Layer 4 of a small transformer language model trained on English Wikipedia (11 layers, counted from 0, width 128).
A neuron adds its activation times its output weights to the MLP's output. To switch it off is to set its activation to zero at one token and run the rest of the model.

Output weights of the MLP neurons that the questions are about. A number n stands for (n - 128) times 0.0035.
n11: 123, 125, 122, 135, 117, 119, 110, 128, 130, 95, 162, 108, 88, 150, 143, 157, 123, 126, 97, 124, 177, 123, 88, 152, 84, 158, 105, 177, 137, 113, 91, 102, 150, 166, 122, 137, 130, 126, 104, 145, 130, 142, 121, 104, 102, 149, 173, 127, 97, 143, 116, 141, 62, 57, 137, 112, 118, 174, 122, 191, 121, 120, 135, 153, 140, 116, 149, 125, 91, 87, 122, 130, 116, 185, 129, 146, 138, 139, 138, 127, 111, 150, 123, 121, 109, 108, 146, 134, 132, 143, 137, 94, 153, 139, 152, 134, 115, 100, 115, 130, 134, 144, 141, 84, 124, 96, 130, 151, 136, 156, 164, 107, 179, 116, 94, 123, 167, 170, 135, 126, 108, 145, 100, 113, 114, 171, 140, 133
n65: 127, 136, 146, 130, 128, 132, 146, 133, 124, 132, 135, 157, 153, 81, 115, 147, 113, 94, 126, 114, 163, 157, 152, 138, 120, 130, 140, 135, 129, 142, 109, 79, 132, 149, 172, 158, 117, 128, 141, 96, 89, 157, 131, 106, 136, 126, 135, 112, 129, 122, 88, 127, 108, 117, 99, 153, 117, 158, 116, 157, 130, 121, 121, 148, 135, 138, 120, 153, 125, 172, 111, 124, 104, 157, 127, 114, 110, 162, 161, 151, 98, 85, 117, 112, 129, 150, 101, 124, 105, 129, 121, 111, 69, 145, 145, 150, 99, 117, 155, 93, 154, 130, 142, 122, 131, 117, 120, 160, 144, 103, 97, 135, 128, 134, 162, 93, 97, 136, 129, 139, 149, 125, 140, 147, 102, 109, 97, 82
n94: 90, 119, 115, 133, 99, 141, 118, 96, 135, 111, 158, 132, 153, 52, 127, 118, 149, 70, 66, 125, 141, 181, 134, 168, 140, 156, 152, 89, 139, 137, 119, 108, 148, 136, 135, 152, 139, 159, 176, 152, 121, 133, 139, 136, 137, 149, 95, 114, 139, 88, 135, 150, 122, 126, 82, 122, 168, 138, 84, 158, 130, 110, 110, 101, 177, 135, 106, 129, 151, 202, 126, 137, 152, 121, 153, 96, 137, 126, 138, 124, 83, 148, 135, 134, 155, 162, 135, 109, 132, 118, 108, 108, 102, 137, 120, 123, 115, 112, 129, 116, 114, 147, 136, 139, 171, 93, 131, 141, 121, 131, 66, 140, 146, 158, 187, 105, 97, 120, 91, 151, 135, 149, 132, 111, 110, 121, 132, 125
n133: 96, 134, 120, 206, 142, 134, 74, 148, 158, 142, 122, 128, 106, 156, 140, 112, 148, 104, 110, 139, 139, 112, 142, 113, 165, 183, 102, 182, 129, 145, 125, 134, 125, 96, 122, 157, 135, 135, 127, 190, 168, 201, 119, 110, 112, 159, 168, 126, 119, 101, 115, 76, 134, 104, 117, 139, 143, 112, 110, 111, 83, 132, 125, 196, 125, 214, 107, 129, 140, 113, 118, 75, 80, 150, 103, 101, 125, 114, 128, 139, 63, 89, 79, 128, 92, 120, 173, 124, 132, 141, 119, 151, 97, 133, 145, 183, 114, 143, 172, 94, 107, 175, 138, 102, 152, 76, 152, 139, 148, 167, 138, 98, 108, 126, 86, 99, 89, 103, 175, 150, 147, 108, 90, 77, 141, 142, 173, 121
n142: 92, 102, 95, 112, 156, 155, 175, 163, 149, 200, 107, 118, 128, 148, 133, 158, 140, 180, 105, 126, 105, 90, 116, 146, 120, 141, 84, 119, 133, 155, 90, 88, 99, 158, 149, 143, 83, 138, 133, 116, 114, 129, 75, 106, 115, 100, 124, 145, 115, 81, 117, 118, 53, 137, 174, 153, 131, 143, 143, 126, 131, 142, 105, 139, 77, 159, 153, 144, 73, 139, 121, 138, 133, 125, 108, 120, 145, 145, 136, 89, 164, 108, 128, 119, 193, 144, 161, 127, 134, 156, 76, 106, 107, 110, 75, 139, 117, 124, 151, 124, 137, 143, 95, 180, 161, 88, 117, 101, 147, 132, 113, 155, 160, 175, 140, 141, 99, 150, 130, 156, 96, 72, 142, 146, 110, 131, 158, 209
n156: 85, 75, 100, 143, 144, 119, 89, 148, 108, 140, 147, 57, 128, 137, 135, 67, 164, 157, 48, 112, 127, 110, 161, 121, 112, 120, 132, 164, 142, 135, 178, 135, 190, 93, 141, 142, 158, 120, 112, 146, 136, 164, 139, 156, 94, 166, 138, 113, 121, 86, 138, 130, 136, 154, 113, 148, 145, 155, 171, 75, 103, 94, 95, 130, 150, 189, 141, 139, 95, 106, 104, 123, 158, 130, 127, 122, 70, 89, 138, 156, 177, 93, 99, 170, 144, 121, 138, 149, 120, 154, 147, 139, 106, 97, 119, 135, 115, 118, 152, 127, 149, 144, 164, 76, 155, 121, 114, 137, 112, 153, 106, 136, 118, 177, 90, 120, 122, 66, 121, 75, 118, 162, 120, 150, 137, 157, 138, 145
n183: 128, 204, 95, 130, 81, 138, 106, 158, 172, 113, 145, 181, 114, 54, 99, 167, 126, 157, 109, 127, 131, 133, 173, 87, 114, 165, 147, 144, 162, 126, 100, 139, 134, 112, 160, 98, 139, 83, 96, 95, 97, 106, 101, 119, 121, 123, 141, 81, 131, 73, 75, 108, 93, 142, 159, 134, 118, 200, 146, 167, 96, 190, 99, 163, 131, 84, 100, 149, 187, 131, 141, 72, 170, 86, 135, 206, 154, 190, 152, 97, 102, 95, 179, 125, 140, 167, 141, 111, 135, 133, 112, 100, 125, 167, 143, 114, 126, 99, 123, 150, 173, 91, 137, 196, 124, 122, 152, 139, 152, 128, 100, 147, 124, 116, 100, 110, 121, 105, 135, 131, 121, 115, 114, 136, 111, 110, 81, 101
n213: 116, 144, 148, 142, 92, 92, 154, 109, 161, 134, 149, 133, 137, 131, 131, 142, 112, 180, 87, 152, 155, 160, 67, 156, 128, 67, 128, 144, 146, 140, 141, 79, 190, 136, 123, 118, 112, 123, 140, 126, 153, 154, 170, 152, 109, 108, 135, 129, 127, 138, 116, 100, 147, 145, 141, 132, 148, 124, 124, 138, 111, 110, 170, 127, 113, 141, 128, 141, 166, 129, 117, 132, 99, 121, 123, 107, 134, 166, 144, 81, 88, 125, 119, 129, 97, 146, 113, 119, 97, 151, 137, 139, 140, 129, 140, 169, 148, 127, 87, 123, 134, 99, 76, 148, 95, 106, 133, 100, 144, 90, 86, 111, 136, 74, 143, 194, 154, 83, 140, 146, 108, 85, 124, 101, 137, 135, 141, 153
n249: 127, 171, 111, 88, 149, 134, 93, 168, 166, 123, 160, 95, 101, 109, 152, 157, 137, 144, 137, 72, 175, 132, 145, 77, 129, 131, 108, 96, 185, 116, 115, 125, 138, 100, 128, 99, 136, 139, 91, 111, 110, 147, 133, 132, 132, 70, 112, 164, 98, 101, 156, 123, 140, 91, 184, 180, 115, 82, 128, 130, 108, 150, 112, 113, 137, 126, 132, 121, 154, 153, 104, 132, 102, 145, 114, 122, 178, 107, 100, 173, 128, 140, 79, 121, 179, 91, 116, 136, 139, 161, 136, 143, 122, 121, 144, 130, 151, 149, 103, 83, 112, 178, 138, 70, 136, 141, 133, 171, 125, 131, 97, 97, 129, 160, 161, 107, 76, 152, 123, 117, 130, 152, 176, 58, 135, 164, 101, 125
n314: 54, 103, 193, 131, 113, 145, 104, 166, 108, 96, 135, 184, 121, 130, 123, 68, 114, 146, 167, 146, 129, 84, 77, 129, 130, 120, 123, 99, 160, 172, 136, 175, 211, 96, 116, 87, 150, 65, 70, 157, 194, 148, 129, 113, 132, 147, 92, 145, 168, 104, 125, 141, 161, 126, 141, 123, 177, 79, 114, 158, 119, 102, 144, 140, 93, 128, 98, 165, 118, 142, 89, 84, 115, 62, 109, 134, 144, 91, 121, 141, 92, 98, 134, 94, 91, 112, 178, 177, 118, 139, 157, 134, 147, 102, 87, 118, 131, 133, 152, 154, 96, 146, 187, 148, 137, 123, 189, 76, 131, 129, 116, 153, 87, 149, 112, 192, 114, 109, 164, 163, 147, 135, 96, 135, 84, 144, 105, 101
n391: 136, 120, 107, 142, 128, 156, 154, 107, 148, 96, 173, 140, 104, 138, 169, 137, 146, 159, 81, 133, 198, 68, 93, 76, 89, 136, 172, 133, 83, 152, 104, 97, 131, 155, 150, 93, 66, 105, 114, 156, 149, 133, 116, 95, 136, 96, 138, 119, 185, 168, 183, 198, 161, 118, 144, 188, 148, 126, 138, 142, 78, 141, 191, 117, 144, 144, 180, 120, 199, 98, 91, 126, 145, 136, 165, 102, 131, 127, 87, 147, 178, 153, 134, 114, 137, 85, 172, 112, 120, 173, 154, 135, 143, 105, 121, 109, 137, 149, 109, 49, 167, 124, 93, 170, 133, 101, 101, 110, 150, 166, 120, 116, 109, 80, 52, 144, 109, 106, 112, 82, 87, 171, 100, 86, 115, 89, 112, 134
n405: 150, 145, 140, 92, 138, 137, 105, 108, 120, 128, 107, 144, 142, 133, 104, 110, 143, 101, 117, 128, 148, 123, 153, 142, 132, 144, 134, 138, 76, 129, 190, 151, 158, 112, 132, 192, 104, 81, 119, 91, 73, 153, 122, 168, 31, 181, 105, 188, 209, 60, 115, 165, 118, 98, 144, 123, 160, 93, 114, 144, 150, 127, 113, 133, 113, 130, 113, 145, 162, 128, 109, 189, 152, 141, 108, 129, 102, 110, 139, 123, 149, 148, 122, 130, 126, 104, 85, 110, 135, 112, 66, 103, 130, 147, 136, 99, 145, 125, 74, 133, 85, 138, 172, 138, 180, 106, 102, 139, 83, 114, 205, 123, 131, 115, 72, 103, 122, 169, 156, 110, 74, 152, 140, 161, 140, 147, 129, 83
n408: 83, 101, 156, 123, 101, 119, 107, 125, 207, 179, 168, 129, 153, 163, 114, 150, 155, 149, 182, 50, 96, 72, 127, 138, 121, 136, 100, 168, 153, 166, 142, 142, 132, 176, 101, 109, 165, 52, 150, 136, 165, 109, 176, 118, 92, 82, 125, 125, 129, 100, 152, 161, 80, 120, 120, 119, 148, 124, 108, 131, 95, 122, 96, 172, 52, 102, 157, 147, 193, 116, 142, 168, 130, 91, 72, 186, 134, 125, 107, 79, 122, 91, 122, 151, 95, 121, 158, 112, 128, 96, 158, 70, 135, 140, 156, 151, 132, 131, 116, 172, 53, 178, 128, 162, 93, 138, 130, 180, 169, 96, 78, 103, 143, 122, 137, 102, 128, 101, 141, 107, 167, 158, 101, 80, 119, 152, 141, 77
n463: 97, 176, 144, 91, 221, 96, 112, 126, 89, 98, 94, 101, 128, 60, 129, 91, 59, 132, 161, 201, 153, 139, 114, 179, 142, 140, 98, 56, 86, 137, 199, 195, 134, 151, 170, 181, 129, 8, 74, 136, 68, 158, 85, 197, 150, 149, 60, 154, 122, 179, 99, 152, 98, 211, 85, 96, 142, 75, 168, 159, 123, 200, 96, 165, 134, 145, 160, 115, 120, 145, 89, 231, 143, 118, 156, 91, 97, 143, 152, 89, 97, 179, 148, 158, 200, 208, 136, 176, 127, 66, 98, 110, 191, 118, 98, 119, 112, 107, 117, 33, 128, 53, 142, 143, 136, 153, 107, 112, 139, 104, 159, 225, 125, 249, 132, 126, 60, 83, 99, 91, 107, 116, 120, 141, 86, 129, 124, 113
n475: 112, 88, 157, 89, 132, 152, 168, 177, 150, 128, 133, 104, 152, 144, 137, 136, 149, 179, 115, 108, 137, 110, 87, 145, 137, 128, 94, 132, 70, 164, 105, 137, 153, 123, 182, 109, 117, 92, 136, 139, 101, 89, 77, 108, 128, 87, 109, 160, 112, 133, 143, 189, 152, 161, 100, 93, 144, 137, 153, 115, 149, 119, 129, 124, 111, 181, 99, 171, 130, 73, 151, 108, 115, 80, 44, 181, 133, 105, 145, 101, 165, 92, 164, 124, 163, 158, 112, 125, 136, 82, 112, 104, 104, 128, 96, 145, 141, 134, 133, 116, 156, 154, 196, 160, 128, 121, 130, 146, 112, 137, 90, 137, 132, 137, 102, 103, 130, 68, 115, 136, 121, 180, 134, 108, 110, 145, 173, 141

Each question names a token from some text and the token that comes next. It shows the activations a of the neurons there, in the order above. A number n stands for (n - 128) times 0.017.

Then comes g, the gradient of the next token's log-probability with respect to the MLP's output, scaled to length 1. A neuron's effect is roughly proportional to its activation times (output weights . g). A number n stands for (n - 128) times 0.0034.

" R", then "oss"
a: 128, 128, 191, 128, 128, 152, 128, 128, 128, 208, 128, 128, 128, 128, 128
g: 92, 105, 104, 122, 73, 176, 106, 122, 118, 119, 140, 142, 86, 125, 124, 113, 124, 127, 172, 131, 192, 110, 101, 167, 139, 136, 124, 114, 144, 161, 134, 168, 132, 131, 129, 202, 111, 144, 151, 153, 129, 109, 87, 125, 116, 157, 135, 162, 157, 96, 102, 146, 119, 136, 108, 115, 122, 110, 146, 143, 126, 163, 117, 146, 102, 116, 79, 104, 158, 104, 86, 120, 105, 143, 124, 91, 153, 102, 166, 166, 184, 136, 113, 128, 118, 117, 153, 169, 127, 77, 136, 161, 104, 125, 97, 162, 137, 142, 96, 84, 122, 109, 148, 150, 130, 106, 173, 167, 153, 144, 130, 103, 118, 79, 153, 111, 158, 129, 159, 107, 116, 110, 99, 80, 125, 137, 101, 143
Switching off which neuron hurts the next token most? n314

" a", then "ctions"
a: 128, 128, 128, 128, 128, 128, 128, 128, 128, 128, 128, 128, 179, 128, 128
g: 135, 137, 186, 126, 151, 107, 129, 156, 128, 151, 149, 129, 167, 102, 82, 136, 136, 94, 127, 105, 129, 127, 124, 151, 160, 98, 137, 128, 123, 150, 149, 122, 118, 156, 108, 141, 106, 106, 158, 98, 134, 127, 70, 65, 113, 152, 130, 139, 107, 116, 149, 127, 108, 139, 114, 87, 146, 106, 120, 139, 107, 140, 95, 126, 182, 133, 111, 193, 114, 110, 119, 157, 179, 128, 109, 163, 166, 64, 165, 112, 148, 158, 106, 158, 129, 119, 145, 135, 118, 138, 142, 161, 120, 130, 129, 83, 188, 143, 120, 129, 119, 137, 98, 153, 54, 124, 98, 129, 113, 88, 111, 173, 136, 139, 88, 145, 143, 126, 100, 80, 124, 160, 152, 107, 140, 148, 118, 98
Switching off which neuron hurts the next token most? n408

"ub", then " in"
a: 128, 147, 128, 128, 128, 128, 164, 128, 128, 128, 128, 128, 128, 128, 128
g: 87, 161, 184, 130, 155, 150, 147, 161, 134, 145, 121, 119, 132, 106, 98, 163, 174, 157, 135, 141, 126, 133, 115, 75, 162, 131, 116, 151, 143, 100, 93, 167, 74, 114, 113, 140, 139, 114, 143, 124, 152, 113, 126, 138, 165, 123, 149, 90, 145, 102, 108, 143, 127, 126, 105, 79, 105, 153, 125, 192, 111, 132, 172, 81, 143, 141, 136, 128, 150, 102, 87, 128, 144, 142, 108, 145, 146, 159, 165, 89, 98, 141, 144, 98, 142, 204, 112, 128, 134, 120, 123, 130, 159, 110, 95, 118, 71, 109, 140, 121, 106, 165, 127, 145, 108, 139, 95, 139, 106, 122, 105, 141, 139, 86, 144, 141, 124, 116, 143, 167, 130, 117, 104, 129, 46, 116, 126, 115
Switching off which neuron hurts the next token most? n183

" in", then " the"
a: 128, 128, 128, 128, 128, 128, 128, 128, 128, 128, 128, 169, 128, 128, 128
g: 139, 148, 136, 113, 127, 116, 82, 129, 94, 142, 83, 184, 81, 106, 128, 132, 180, 165, 150, 111, 88, 134, 157, 96, 143, 93, 162, 116, 77, 182, 125, 143, 124, 116, 118, 143, 140, 124, 131, 100, 118, 152, 131, 156, 138, 167, 139, 145, 162, 152, 124, 134, 77, 131, 182, 109, 129, 123, 149, 94, 168, 98, 100, 185, 161, 107, 132, 122, 147, 123, 93, 102, 121, 111, 142, 85, 129, 104, 161, 107, 111, 164, 124, 135, 104, 131, 130, 153, 127, 125, 92, 122, 123, 121, 144, 107, 220, 116, 109, 152, 129, 140, 92, 101, 149, 153, 126, 154, 113, 84, 115, 86, 131, 137, 120, 139, 113, 132, 173, 151, 128, 144, 129, 143, 100, 100, 124, 102
Switching off which neuron hurts the next token most? n405

"par", then "ing"
a: 128, 153, 128, 128, 128, 128, 128, 128, 128, 128, 128, 128, 128, 128, 128
g: 172, 111, 131, 131, 97, 118, 121, 146, 94, 103, 155, 110, 122, 108, 142, 147, 123, 118, 143, 63, 137, 145, 128, 135, 156, 141, 145, 139, 135, 114, 140, 131, 97, 225, 83, 83, 139, 108, 103, 84, 130, 120, 163, 126, 164, 122, 137, 98, 196, 108, 131, 139, 145, 120, 107, 98, 76, 146, 131, 118, 90, 87, 100, 184, 127, 136, 174, 107, 125, 152, 122, 162, 137, 148, 133, 116, 123, 142, 122, 137, 178, 131, 100, 95, 123, 143, 105, 138, 166, 141, 142, 111, 99, 158, 123, 130, 73, 98, 127, 133, 117, 146, 146, 90, 149, 127, 112, 140, 139, 88, 134, 98, 154, 170, 103, 148, 144, 147, 178, 128, 114, 127, 166, 123, 136, 99, 101, 122
Switching off which neuron hurts the next token most? n65

" s", then "ays"
a: 128, 128, 128, 128, 128, 128, 128, 128, 128, 128, 128, 128, 164, 128, 128
g: 115, 154, 121, 179, 86, 92, 108, 168, 115, 127, 131, 158, 160, 123, 114, 156, 134, 111, 139, 172, 88, 136, 128, 149, 123, 108, 82, 125, 146, 127, 143, 115, 157, 107, 132, 96, 125, 70, 141, 138, 111, 148, 105, 160, 103, 106, 116, 90, 97, 130, 146, 136, 134, 145, 120, 196, 96, 144, 92, 157, 119, 117, 79, 152, 144, 83, 123, 151, 133, 121, 140, 105, 140, 134, 96, 126, 100, 148, 93, 188, 155, 118, 129, 130, 143, 135, 99, 173, 129, 127, 177, 150, 152, 109, 142, 141, 137, 83, 141, 132, 126, 134, 111, 144, 109, 147, 105, 139, 167, 153, 141, 116, 149, 95, 125, 140, 102, 62, 88, 105, 161, 166, 125, 70, 119, 158, 130, 171
Switching off which neuron hurts the next token most? n408

"–2", then "000"
a: 128, 128, 139, 128, 128, 128, 128, 128, 128, 128, 128, 128, 128, 128, 153
g: 140, 110, 160, 100, 60, 162, 130, 108, 111, 107, 109, 164, 129, 165, 94, 132, 144, 129, 106, 100, 104, 103, 177, 123, 99, 137, 132, 182, 103, 151, 122, 99, 158, 99, 128, 166, 118, 183, 138, 94, 96, 126, 158, 78, 159, 147, 101, 118, 113, 123, 172, 130, 103, 165, 146, 107, 124, 148, 146, 131, 127, 153, 85, 125, 144, 138, 131, 153, 156, 140, 101, 139, 124, 134, 126, 145, 146, 68, 145, 117, 144, 109, 127, 159, 117, 109, 155, 134, 135, 119, 112, 103, 81, 168, 106, 118, 117, 164, 105, 102, 118, 124, 103, 178, 136, 142, 89, 149, 124, 108, 117, 133, 157, 79, 132, 103, 160, 125, 113, 127, 155, 204, 84, 149, 153, 104, 137, 138
Switching off which neuron hurts the next token most? n475

" b", then "ott"
a: 128, 128, 182, 128, 128, 128, 128, 128, 128, 128, 128, 128, 128, 128, 128
g: 79, 145, 85, 138, 89, 161, 151, 116, 151, 85, 114, 133, 110, 109, 124, 122, 111, 157, 134, 129, 123, 128, 141, 120, 103, 108, 125, 92, 158, 95, 96, 139, 159, 128, 123, 169, 157, 84, 103, 162, 154, 146, 147, 151, 121, 161, 166, 119, 157, 170, 122, 126, 138, 100, 90, 163, 143, 130, 138, 121, 107, 146, 105, 113, 100, 199, 138, 160, 118, 144, 139, 108, 76, 105, 135, 111, 173, 151, 129, 110, 124, 147, 140, 94, 153, 146, 141, 138, 119, 170, 118, 170, 144, 142, 130, 129, 52, 107, 155, 107, 157, 118, 110, 127, 165, 120, 145, 137, 158, 143, 91, 150, 131, 106, 123, 108, 114, 129, 144, 111, 61, 124, 57, 120, 142, 126, 97, 160
Switching off which neuron hurts the next token most? n94

"ag", then "le"
a: 128, 169, 128, 128, 128, 128, 128, 128, 128, 128, 128, 128, 128, 128, 128
g: 100, 127, 92, 105, 149, 165, 171, 129, 117, 66, 112, 90, 115, 120, 113, 129, 151, 119, 160, 137, 118, 133, 135, 131, 139, 116, 78, 168, 127, 148, 123, 170, 163, 166, 108, 156, 128, 161, 109, 140, 128, 94, 109, 96, 144, 117, 115, 155, 142, 142, 161, 163, 110, 107, 122, 144, 133, 111, 87, 99, 108, 201, 96, 121, 124, 128, 117, 96, 150, 93, 155, 119, 179, 138, 167, 110, 126, 105, 131, 172, 169, 152, 93, 117, 105, 130, 82, 108, 166, 161, 128, 102, 74, 90, 142, 87, 149, 75, 95, 104, 113, 111, 119, 148, 114, 125, 146, 119, 164, 134, 149, 127, 128, 113, 120, 119, 116, 140, 124, 184, 153, 142, 117, 129, 151, 136, 135, 178
Which neuron, switched off, raises the next token's probability most? n65

" Public", then " Sec"
a: 128, 128, 177, 128, 161, 179, 128, 128, 128, 128, 128, 128, 128, 128, 156
g: 155, 136, 158, 121, 99, 142, 120, 127, 146, 155, 109, 176, 105, 136, 106, 138, 112, 117, 116, 125, 125, 175, 124, 129, 146, 77, 166, 107, 122, 115, 109, 100, 72, 141, 112, 85, 108, 138, 128, 87, 88, 89, 140, 132, 140, 128, 136, 137, 113, 157, 54, 108, 106, 137, 105, 115, 133, 108, 94, 112, 153, 119, 162, 161, 113, 121, 120, 68, 144, 153, 156, 100, 119, 105, 185, 137, 144, 108, 141, 121, 106, 100, 116, 127, 148, 148, 161, 90, 165, 113, 167, 129, 112, 168, 177, 97, 124, 135, 131, 98, 180, 142, 113, 140, 142, 140, 198, 139, 127, 88, 126, 165, 174, 173, 130, 116, 152, 135, 155, 138, 123, 109, 104, 134, 154, 91, 133, 117
Switching off which neuron hurts the next token most? n94

"l", then "ins"
a: 128, 128, 128, 128, 128, 128, 128, 181, 128, 177, 128, 128, 128, 128, 128
g: 126, 157, 152, 121, 168, 91, 146, 123, 129, 133, 143, 100, 152, 178, 112, 151, 159, 131, 100, 138, 194, 111, 138, 126, 111, 129, 95, 124, 114, 81, 89, 105, 170, 120, 118, 133, 118, 136, 124, 110, 98, 94, 178, 128, 137, 83, 142, 138, 99, 103, 130, 99, 94, 112, 170, 125, 138, 143, 112, 119, 94, 140, 136, 131, 134, 115, 128, 154, 150, 141, 128, 178, 145, 139, 188, 153, 135, 107, 169, 153, 76, 122, 149, 125, 132, 113, 115, 142, 109, 129, 143, 85, 140, 141, 121, 92, 124, 98, 164, 119, 134, 95, 84, 118, 133, 163, 100, 133, 151, 138, 90, 194, 136, 124, 82, 186, 121, 120, 138, 135, 116, 105, 106, 59, 159, 162, 130, 116
Which neuron, switched off, raises the next token's probability most? n314

" at", then " a"
a: 128, 128, 147, 128, 128, 128, 192, 128, 128, 128, 128, 151, 128, 128, 128
g: 152, 127, 131, 105, 124, 170, 89, 140, 130, 138, 107, 92, 166, 157, 128, 121, 125, 111, 138, 126, 145, 107, 123, 126, 227, 140, 81, 84, 155, 177, 117, 86, 123, 102, 121, 142, 117, 153, 137, 143, 132, 111, 122, 105, 70, 87, 128, 121, 87, 148, 114, 150, 125, 116, 105, 81, 73, 136, 155, 104, 100, 115, 173, 88, 163, 120, 105, 93, 137, 93, 148, 159, 155, 105, 119, 122, 192, 135, 94, 170, 134, 149, 85, 133, 120, 119, 111, 165, 130, 114, 139, 101, 110, 140, 168, 156, 186, 124, 117, 117, 121, 131, 119, 108, 150, 136, 151, 129, 132, 168, 148, 135, 130, 126, 131, 105, 155, 112, 111, 155, 133, 148, 149, 113, 124, 103, 155, 149
Which neuron, switched off, raises the next token's probability most? n183

" a", then " single"
a: 128, 128, 128, 128, 128, 128, 128, 128, 128, 128, 128, 128, 154, 128, 128
g: 76, 168, 99, 140, 141, 112, 110, 130, 118, 88, 189, 103, 145, 132, 178, 117, 117, 147, 115, 176, 170, 158, 124, 111, 109, 136, 135, 104, 158, 122, 137, 164, 115, 151, 92, 158, 114, 67, 154, 135, 74, 109, 151, 141, 62, 123, 137, 149, 105, 139, 125, 138, 118, 126, 152, 145, 131, 129, 152, 128, 90, 88, 138, 77, 146, 107, 142, 86, 172, 131, 136, 152, 147, 135, 172, 103, 72, 138, 96, 140, 122, 121, 122, 118, 136, 139, 161, 119, 155, 195, 101, 96, 97, 140, 116, 145, 72, 86, 148, 130, 128, 107, 100, 123, 142, 106, 145, 139, 124, 137, 138, 115, 138, 109, 115, 133, 125, 163, 102, 133, 144, 174, 163, 147, 119, 111, 128, 140
Which neuron, switched off, raises the next token's probability most? n408

" Be", then "ast"
a: 128, 128, 175, 128, 128, 154, 128, 134, 128, 128, 128, 128, 128, 128, 128
g: 79, 127, 100, 132, 127, 151, 89, 145, 145, 120, 161, 93, 123, 114, 130, 99, 141, 140, 105, 121, 112, 166, 107, 153, 118, 101, 142, 165, 117, 128, 89, 143, 148, 114, 171, 142, 187, 182, 129, 90, 143, 108, 123, 101, 103, 108, 133, 133, 131, 146, 113, 104, 87, 155, 106, 104, 142, 184, 135, 133, 146, 119, 139, 128, 115, 168, 145, 135, 95, 147, 119, 77, 84, 108, 104, 153, 124, 135, 141, 140, 135, 145, 117, 142, 170, 117, 118, 138, 121, 118, 96, 142, 136, 113, 97, 106, 145, 138, 98, 164, 143, 105, 212, 94, 92, 120, 154, 140, 81, 96, 111, 114, 100, 153, 127, 153, 139, 153, 132, 173, 77, 97, 102, 146, 161, 166, 162, 165
Switching off which neuron hurts the next token most? n156

"o", then " K"
a: 128, 128, 141, 128, 128, 128, 128, 175, 128, 128, 128, 128, 128, 128, 128
g: 157, 146, 113, 137, 177, 136, 101, 169, 97, 117, 127, 135, 117, 94, 115, 162, 145, 63, 151, 72, 154, 111, 115, 138, 95, 133, 196, 128, 94, 147, 166, 152, 157, 149, 136, 145, 181, 103, 111, 137, 116, 141, 156, 187, 142, 129, 119, 88, 118, 170, 118, 102, 176, 92, 143, 114, 108, 140, 140, 152, 126, 98, 105, 125, 72, 111, 116, 140, 124, 137, 94, 136, 89, 143, 88, 189, 139, 119, 137, 158, 164, 128, 161, 121, 107, 117, 99, 77, 118, 121, 157, 129, 99, 123, 137, 136, 138, 115, 132, 151, 132, 131, 174, 151, 130, 141, 127, 129, 105, 123, 100, 144, 117, 96, 130, 80, 136, 161, 88, 116, 154, 99, 144, 119, 124, 101, 131, 97
Which neuron, switched off, raises the next token's probability most? n213

"3", then " f"
a: 128, 128, 128, 128, 128, 128, 128, 128, 218, 128, 128, 128, 128, 128, 135
g: 127, 144, 135, 99, 129, 110, 92, 194, 137, 127, 126, 68, 133, 105, 111, 123, 123, 121, 95, 146, 118, 149, 103, 125, 109, 104, 110, 95, 138, 119, 103, 177, 106, 140, 127, 144, 152, 139, 112, 118, 140, 128, 112, 128, 138, 138, 104, 133, 155, 111, 124, 159, 171, 109, 184, 92, 135, 157, 152, 108, 94, 179, 142, 84, 151, 126, 143, 135, 128, 120, 170, 100, 93, 174, 114, 125, 115, 127, 149, 159, 139, 74, 107, 145, 91, 126, 97, 128, 133, 120, 147, 184, 89, 113, 134, 148, 117, 116, 176, 142, 106, 190, 147, 103, 119, 166, 84, 118, 114, 112, 115, 175, 122, 83, 125, 135, 128, 148, 67, 166, 165, 135, 176, 104, 140, 132, 113, 138
Switching off which neuron hurts the next token most? n249

"arg", then "es."
a: 128, 155, 128, 154, 128, 128, 128, 128, 128, 128, 128, 128, 128, 128, 128
g: 125, 138, 98, 133, 144, 106, 152, 109, 98, 165, 152, 116, 123, 98, 127, 156, 94, 143, 110, 133, 166, 115, 166, 121, 176, 25, 113, 144, 159, 126, 140, 171, 121, 106, 116, 132, 111, 142, 137, 119, 188, 146, 135, 155, 102, 116, 101, 126, 110, 173, 138, 112, 105, 88, 176, 98, 142, 148, 91, 158, 122, 94, 146, 152, 132, 125, 73, 151, 147, 107, 132, 104, 96, 141, 142, 101, 164, 120, 69, 135, 124, 139, 126, 141, 143, 127, 169, 118, 153, 157, 122, 117, 104, 61, 128, 139, 135, 132, 148, 131, 75, 143, 141, 168, 74, 133, 148, 95, 130, 157, 124, 129, 147, 108, 148, 165, 116, 138, 121, 129, 127, 91, 120, 129, 145, 140, 101, 143
Switching off which neuron hurts the next token most? n133

" by", then " M"
a: 128, 128, 150, 128, 128, 128, 128, 128, 128, 128, 128, 128, 128, 147, 128
g: 100, 161, 147, 82, 160, 123, 93, 125, 136, 130, 133, 134, 169, 140, 136, 201, 110, 124, 188, 144, 120, 92, 119, 149, 100, 162, 142, 131, 93, 137, 130, 130, 139, 94, 129, 122, 125, 113, 116, 149, 123, 131, 96, 131, 123, 136, 143, 130, 121, 162, 105, 98, 144, 114, 91, 109, 163, 110, 96, 170, 135, 127, 100, 151, 101, 96, 100, 160, 130, 130, 123, 82, 146, 143, 138, 123, 89, 155, 81, 175, 82, 106, 148, 169, 130, 155, 103, 136, 181, 99, 119, 126, 138, 111, 124, 151, 158, 143, 155, 151, 165, 107, 133, 69, 108, 135, 128, 128, 151, 95, 100, 133, 124, 205, 119, 130, 137, 137, 120, 74, 126, 98, 140, 167, 95, 94, 152, 123
Switching off which neuron hurts the next token most? n463

"ans", then " then"
a: 128, 158, 128, 174, 128, 128, 128, 128, 128, 128, 128, 128, 128, 128, 128
g: 106, 114, 153, 135, 152, 159, 159, 98, 115, 152, 121, 163, 144, 139, 138, 152, 146, 104, 96, 94, 125, 132, 127, 163, 110, 142, 84, 159, 120, 86, 88, 139, 161, 113, 60, 139, 136, 94, 165, 102, 110, 117, 106, 144, 137, 146, 134, 137, 146, 122, 69, 164, 137, 160, 129, 138, 93, 113, 170, 180, 149, 98, 101, 146, 157, 145, 130, 127, 93, 140, 123, 140, 113, 150, 124, 136, 96, 134, 156, 117, 131, 136, 167, 106, 93, 160, 157, 144, 134, 151, 159, 98, 133, 89, 84, 120, 35, 102, 106, 149, 117, 183, 126, 150, 119, 131, 130, 113, 104, 151, 112, 144, 170, 153, 147, 130, 144, 137, 95, 127, 143, 118, 114, 145, 103, 126, 72, 115
Which neuron, switched off, raises the next token's probability most? n133